Layer 8 of a small transformer language model trained on English Wikipedia (13 layers, counted from 0, width 128).
A neuron's activation on a vector x is ReLU(weights . x), where the dot is the dot product.
The model reads these tokens: " an" " ind" "epend" "ent" " state" ";" " elect"

The vector x that enters this layer's MLP at each token. A number n stands for (n - 128) times 0.053.
0 " an": 108, 153, 128, 117, 139, 156, 123, 105, 147, 129, 121, 124, 114, 121, 130, 99, 124, 144, 160, 105, 156, 119, 96, 187, 157, 134, 122, 124, 156, 93, 106, 99, 153, 147, 105, 122, 151, 133, 155, 137, 144, 123, 118, 127, 122, 141, 129, 123, 140, 146, 126, 144, 116, 128, 155, 129, 134, 127, 120, 119, 117, 142, 109, 103, 119, 131, 143, 100, 120, 124, 133, 127, 123, 126, 118, 134, 136, 90, 174, 161, 132, 126, 117, 123, 126, 136, 155, 118, 133, 6, 138, 107, 125, 131, 155, 98, 163, 153, 156, 128, 104, 137, 134, 134, 129, 115, 143, 84, 91, 144, 146, 147, 142, 112, 171, 146, 130, 99, 107, 134, 114, 149, 125, 124, 135, 133, 130, 101
1 " ind": 96, 140, 147, 100, 146, 171, 97, 132, 167, 127, 117, 107, 139, 139, 119, 100, 165, 131, 159, 100, 98, 170, 144, 150, 141, 136, 104, 119, 149, 91, 92, 99, 134, 132, 129, 110, 173, 148, 129, 116, 162, 122, 135, 116, 133, 134, 152, 118, 130, 139, 156, 93, 139, 60, 148, 91, 134, 150, 107, 117, 131, 130, 115, 164, 129, 164, 123, 102, 80, 114, 105, 123, 120, 130, 104, 172, 164, 105, 168, 139, 122, 113, 109, 145, 130, 140, 140, 100, 149, 97, 160, 156, 142, 146, 109, 101, 120, 148, 140, 127, 154, 139, 158, 153, 127, 169, 150, 101, 90, 102, 159, 140, 86, 120, 133, 105, 134, 127, 119, 146, 135, 145, 112, 116, 106, 107, 121, 71
2 "epend": 116, 127, 158, 103, 124, 165, 123, 132, 152, 120, 121, 143, 113, 147, 113, 94, 144, 134, 154, 80, 113, 142, 145, 174, 144, 162, 106, 116, 122, 84, 126, 125, 113, 129, 141, 118, 121, 116, 85, 101, 126, 118, 140, 133, 120, 113, 137, 161, 123, 135, 152, 101, 139, 99, 149, 102, 111, 147, 116, 110, 123, 122, 96, 166, 158, 156, 131, 81, 93, 102, 156, 148, 116, 104, 146, 173, 173, 114, 155, 151, 139, 107, 124, 133, 141, 139, 88, 152, 119, 98, 114, 157, 121, 128, 99, 121, 116, 160, 142, 113, 141, 169, 130, 125, 115, 159, 133, 108, 95, 113, 185, 163, 98, 138, 179, 109, 151, 127, 125, 169, 102, 150, 131, 78, 97, 142, 135, 86
3 "ent": 126, 132, 160, 95, 156, 178, 119, 113, 151, 136, 139, 118, 139, 126, 148, 92, 147, 153, 146, 96, 130, 158, 153, 144, 118, 123, 75, 122, 95, 85, 115, 112, 106, 120, 159, 119, 162, 136, 94, 98, 146, 105, 147, 103, 104, 125, 148, 152, 131, 131, 120, 83, 111, 54, 133, 132, 105, 152, 144, 121, 125, 115, 130, 125, 133, 160, 146, 82, 100, 122, 160, 130, 128, 128, 131, 157, 167, 121, 163, 141, 177, 93, 114, 118, 131, 124, 134, 183, 130, 92, 143, 145, 126, 129, 115, 114, 124, 130, 148, 149, 123, 129, 144, 125, 119, 142, 124, 117, 112, 85, 174, 179, 110, 92, 160, 100, 153, 127, 130, 153, 123, 135, 158, 117, 131, 141, 112, 73
4 " state": 91, 133, 162, 122, 161, 157, 110, 155, 148, 131, 109, 96, 144, 138, 127, 71, 144, 155, 168, 96, 108, 149, 135, 173, 136, 122, 96, 126, 139, 82, 103, 117, 110, 126, 158, 115, 172, 136, 121, 115, 148, 143, 157, 135, 95, 155, 139, 132, 114, 123, 153, 92, 130, 100, 137, 112, 112, 147, 130, 129, 129, 106, 133, 141, 126, 162, 147, 110, 97, 141, 142, 134, 116, 125, 130, 156, 164, 80, 170, 161, 172, 103, 113, 113, 134, 151, 138, 174, 121, 98, 148, 148, 129, 158, 116, 88, 118, 123, 126, 129, 125, 140, 125, 137, 118, 166, 134, 111, 89, 96, 158, 158, 96, 120, 138, 84, 142, 112, 105, 119, 130, 117, 113, 117, 111, 149, 104, 84
5 ";": 107, 123, 147, 118, 131, 148, 119, 124, 142, 93, 119, 108, 135, 128, 118, 86, 150, 153, 168, 119, 115, 170, 146, 175, 133, 125, 83, 132, 132, 75, 107, 122, 121, 144, 133, 132, 163, 156, 118, 112, 121, 166, 141, 121, 91, 100, 130, 149, 141, 137, 132, 93, 128, 104, 154, 125, 139, 144, 95, 126, 138, 149, 144, 144, 148, 172, 135, 107, 73, 112, 120, 150, 126, 134, 123, 141, 172, 86, 148, 168, 138, 98, 109, 154, 122, 116, 125, 133, 126, 65, 133, 149, 131, 143, 142, 75, 132, 136, 148, 141, 116, 141, 151, 136, 134, 137, 111, 132, 86, 116, 181, 142, 102, 127, 159, 101, 129, 110, 114, 133, 139, 119, 134, 135, 135, 86, 142, 91
6 " elect": 94, 154, 149, 129, 143, 174, 126, 114, 143, 139, 116, 145, 114, 120, 118, 104, 146, 168, 161, 108, 91, 144, 162, 166, 148, 141, 124, 147, 135, 64, 118, 127, 124, 138, 135, 104, 146, 120, 128, 121, 124, 128, 148, 110, 111, 111, 134, 140, 126, 134, 151, 84, 169, 72, 115, 108, 71, 118, 147, 116, 139, 119, 118, 130, 130, 167, 143, 112, 99, 129, 119, 117, 134, 129, 116, 143, 139, 75, 158, 168, 166, 113, 94, 115, 125, 125, 119, 134, 156, 89, 135, 152, 155, 163, 124, 95, 126, 148, 126, 106, 122, 149, 161, 140, 113, 147, 121, 135, 94, 130, 178, 178, 101, 107, 148, 93, 124, 120, 104, 152, 118, 133, 110, 74, 138, 130, 158, 110

Each question shows the input weights of one neuron of the MLP. A number n stands for (n - 128) times 0.0081.

n248: 119, 106, 126, 158, 77, 55, 151, 116, 162, 132, 130, 152, 110, 134, 126, 114, 145, 109, 114, 113, 156, 129, 134, 143, 99, 122, 131, 179, 90, 118, 129, 127, 127, 143, 155, 147, 118, 144, 83, 76, 105, 126, 100, 136, 127, 90, 115, 153, 104, 158, 89, 148, 153, 147, 150, 138, 128, 158, 196, 136, 146, 172, 111, 147, 147, 102, 117, 143, 68, 123, 123, 107, 140, 137, 106, 81, 146, 109, 130, 103, 91, 127, 141, 133, 147, 119, 133, 134, 120, 107, 156, 129, 139, 142, 179, 112, 92, 143, 78, 154, 122, 138, 126, 146, 114, 78, 72, 118, 145, 151, 103, 76, 119, 148, 166, 133, 144, 119, 130, 155, 133, 159, 135, 117, 172, 102, 156, 80
On which token does it fire most, and how strongly? 5 ";", at about 3

n310: 148, 112, 145, 138, 138, 134, 134, 120, 138, 164, 98, 87, 92, 122, 106, 132, 159, 146, 175, 118, 146, 145, 117, 135, 68, 125, 132, 160, 93, 132, 147, 129, 138, 100, 142, 148, 129, 108, 119, 153, 124, 112, 82, 96, 129, 155, 147, 154, 110, 157, 109, 148, 128, 100, 99, 169, 130, 126, 150, 115, 122, 153, 122, 97, 113, 122, 135, 165, 99, 169, 124, 119, 111, 162, 120, 142, 131, 178, 132, 139, 128, 120, 73, 113, 138, 148, 116, 138, 111, 139, 93, 102, 140, 99, 107, 94, 130, 104, 142, 139, 147, 187, 119, 129, 127, 95, 136, 137, 150, 127, 129, 125, 140, 149, 112, 114, 184, 118, 152, 161, 123, 78, 138, 86, 91, 132, 80, 124
Its three highest activations, in order, are on tokens 3 "ent", 4 " state", 2 "epend"

n243: 98, 143, 126, 132, 119, 133, 129, 129, 116, 163, 158, 133, 121, 150, 164, 133, 123, 136, 161, 166, 141, 76, 114, 97, 150, 120, 159, 165, 143, 104, 148, 124, 92, 112, 142, 160, 128, 147, 86, 123, 130, 133, 117, 122, 79, 111, 130, 111, 124, 109, 132, 115, 108, 130, 94, 183, 106, 116, 156, 110, 103, 152, 121, 129, 149, 115, 93, 94, 145, 209, 130, 95, 90, 99, 133, 134, 139, 138, 132, 129, 109, 174, 120, 105, 172, 99, 182, 101, 108, 101, 139, 157, 62, 133, 99, 150, 102, 159, 135, 128, 111, 138, 106, 132, 172, 137, 130, 199, 123, 133, 150, 130, 119, 191, 153, 92, 124, 141, 149, 143, 185, 119, 156, 125, 107, 167, 95, 101
Its three highest activations, in order, are on tokens 3 "ent", 4 " state", 2 "epend"

n282: 112, 116, 139, 165, 111, 110, 70, 177, 137, 91, 146, 133, 146, 133, 103, 95, 159, 155, 119, 188, 104, 127, 116, 59, 130, 178, 114, 116, 126, 102, 64, 127, 154, 171, 136, 156, 137, 187, 147, 106, 116, 100, 112, 135, 125, 155, 137, 103, 167, 154, 130, 149, 137, 153, 110, 110, 114, 87, 135, 78, 114, 133, 141, 121, 156, 132, 123, 162, 123, 121, 107, 96, 135, 110, 142, 102, 111, 111, 146, 103, 99, 138, 176, 104, 155, 142, 123, 57, 129, 120, 153, 121, 129, 93, 95, 121, 145, 110, 146, 112, 159, 164, 149, 118, 103, 140, 121, 89, 103, 156, 95, 103, 118, 127, 133, 108, 116, 151, 136, 143, 138, 150, 93, 157, 91, 106, 153, 102
Which token does this neuron like most? 1 " ind"

n356: 157, 132, 90, 147, 157, 123, 102, 119, 169, 127, 137, 123, 119, 144, 157, 127, 150, 101, 143, 126, 129, 128, 123, 145, 122, 109, 117, 136, 115, 134, 134, 145, 119, 146, 99, 169, 104, 104, 98, 151, 106, 113, 116, 102, 109, 136, 114, 162, 85, 127, 116, 102, 106, 118, 124, 132, 185, 117, 156, 140, 151, 151, 141, 108, 144, 165, 106, 129, 141, 101, 103, 106, 103, 138, 165, 130, 134, 115, 117, 173, 149, 116, 113, 96, 154, 112, 118, 157, 124, 155, 113, 152, 138, 133, 100, 103, 116, 123, 100, 112, 126, 120, 110, 131, 189, 123, 118, 150, 113, 125, 133, 104, 175, 118, 162, 137, 94, 139, 138, 121, 129, 122, 121, 137, 116, 117, 124, 146
On which token does it fire most, and how strongly? 5 ";", at about 1.1

n33: 138, 143, 153, 92, 145, 114, 117, 154, 157, 129, 139, 121, 137, 154, 90, 123, 114, 144, 133, 161, 165, 150, 129, 119, 127, 150, 134, 113, 160, 139, 136, 103, 118, 161, 111, 125, 120, 154, 98, 107, 134, 117, 119, 138, 123, 144, 93, 111, 123, 140, 166, 125, 183, 121, 133, 178, 149, 109, 159, 152, 130, 125, 117, 130, 129, 119, 134, 183, 129, 109, 164, 105, 132, 125, 124, 145, 118, 131, 151, 143, 107, 100, 123, 107, 169, 124, 153, 123, 131, 143, 175, 116, 99, 131, 112, 106, 182, 114, 108, 118, 169, 130, 136, 134, 127, 131, 183, 123, 114, 134, 136, 140, 149, 111, 105, 101, 118, 117, 127, 129, 107, 129, 128, 164, 129, 170, 86, 119
Its three highest activations, in order, are on tokens 4 " state", 1 " ind", 0 " an"

n127: 123, 106, 143, 85, 96, 150, 108, 148, 96, 176, 139, 109, 91, 94, 100, 115, 128, 142, 101, 92, 117, 156, 138, 137, 123, 95, 120, 144, 52, 162, 149, 122, 158, 93, 129, 130, 100, 110, 111, 130, 94, 125, 80, 95, 100, 107, 177, 111, 130, 123, 141, 142, 126, 117, 171, 198, 130, 140, 161, 100, 76, 138, 112, 103, 122, 122, 161, 133, 108, 98, 151, 141, 134, 77, 120, 136, 134, 142, 75, 104, 155, 127, 144, 126, 144, 161, 152, 126, 115, 132, 107, 145, 146, 145, 149, 100, 108, 156, 159, 180, 117, 105, 89, 131, 162, 145, 112, 182, 114, 109, 114, 139, 178, 152, 127, 130, 130, 116, 121, 162, 148, 183, 154, 134, 130, 142, 86, 134
Its two highest activations, in order, are on tokens 3 "ent", 2 "epend"

n81: 117, 170, 162, 139, 158, 151, 88, 132, 133, 109, 137, 152, 117, 177, 107, 168, 118, 152, 125, 93, 121, 127, 62, 60, 100, 164, 137, 144, 136, 131, 153, 114, 164, 118, 134, 135, 114, 93, 113, 114, 102, 121, 126, 97, 117, 125, 104, 122, 149, 108, 123, 174, 113, 141, 113, 103, 90, 128, 172, 111, 125, 124, 82, 87, 146, 140, 90, 141, 110, 117, 98, 150, 94, 100, 139, 119, 132, 110, 109, 163, 150, 156, 132, 127, 122, 122, 139, 132, 117, 114, 139, 163, 114, 113, 106, 146, 138, 127, 104, 136, 120, 113, 133, 144, 145, 143, 116, 96, 144, 130, 137, 160, 149, 142, 131, 154, 107, 165, 162, 130, 105, 134, 116, 137, 163, 106, 118, 154
Its two highest activations, in order, are on tokens 6 " elect", 0 " an"

n142: 115, 167, 143, 107, 155, 97, 146, 136, 114, 173, 138, 128, 131, 123, 102, 119, 120, 147, 107, 106, 159, 152, 104, 129, 110, 118, 137, 159, 108, 100, 155, 95, 165, 156, 121, 127, 125, 149, 127, 121, 155, 122, 137, 109, 173, 118, 151, 144, 132, 128, 137, 125, 116, 99, 112, 156, 148, 113, 150, 150, 115, 138, 117, 126, 159, 159, 114, 116, 134, 137, 131, 149, 124, 114, 118, 126, 100, 160, 142, 108, 115, 100, 148, 94, 129, 103, 120, 110, 103, 137, 137, 117, 142, 151, 108, 79, 152, 121, 153, 136, 93, 93, 125, 129, 129, 129, 161, 85, 160, 117, 118, 147, 165, 130, 130, 114, 121, 113, 127, 122, 113, 147, 206, 126, 127, 123, 129, 160
Which token does this neuron like most? 3 "ent"

n376: 155, 142, 150, 139, 131, 108, 116, 135, 153, 154, 126, 153, 90, 111, 141, 109, 119, 125, 134, 139, 109, 142, 79, 127, 144, 138, 139, 133, 125, 111, 112, 114, 120, 154, 117, 148, 172, 119, 104, 131, 126, 187, 152, 146, 136, 136, 98, 146, 98, 105, 131, 163, 162, 111, 146, 144, 122, 103, 112, 103, 113, 163, 149, 119, 92, 138, 120, 92, 151, 148, 134, 136, 121, 146, 155, 103, 77, 160, 148, 141, 78, 123, 137, 144, 140, 217, 106, 141, 137, 141, 122, 153, 121, 131, 92, 123, 127, 134, 116, 147, 128, 130, 156, 134, 115, 141, 144, 119, 112, 129, 152, 113, 145, 157, 100, 157, 138, 131, 121, 143, 124, 163, 153, 132, 108, 128, 107, 101
Which token does this neuron like most? 2 "epend"

n8: 185, 116, 199, 140, 92, 93, 109, 139, 127, 185, 141, 138, 143, 133, 116, 114, 127, 133, 87, 113, 89, 126, 128, 117, 174, 127, 136, 160, 91, 96, 125, 136, 144, 61, 101, 115, 113, 162, 132, 116, 107, 125, 108, 176, 141, 127, 118, 168, 116, 131, 121, 141, 149, 123, 167, 96, 123, 100, 133, 166, 105, 112, 128, 147, 165, 127, 120, 153, 155, 122, 108, 117, 179, 87, 103, 160, 148, 120, 140, 115, 133, 128, 115, 105, 115, 159, 184, 132, 142, 121, 157, 146, 99, 99, 146, 134, 127, 129, 152, 112, 126, 105, 147, 135, 128, 95, 101, 95, 120, 127, 120, 148, 137, 124, 121, 156, 113, 120, 171, 119, 85, 119, 132, 127, 131, 134, 175, 115
On which token does it fire most, and how strongly? 2 "epend", at about 0.72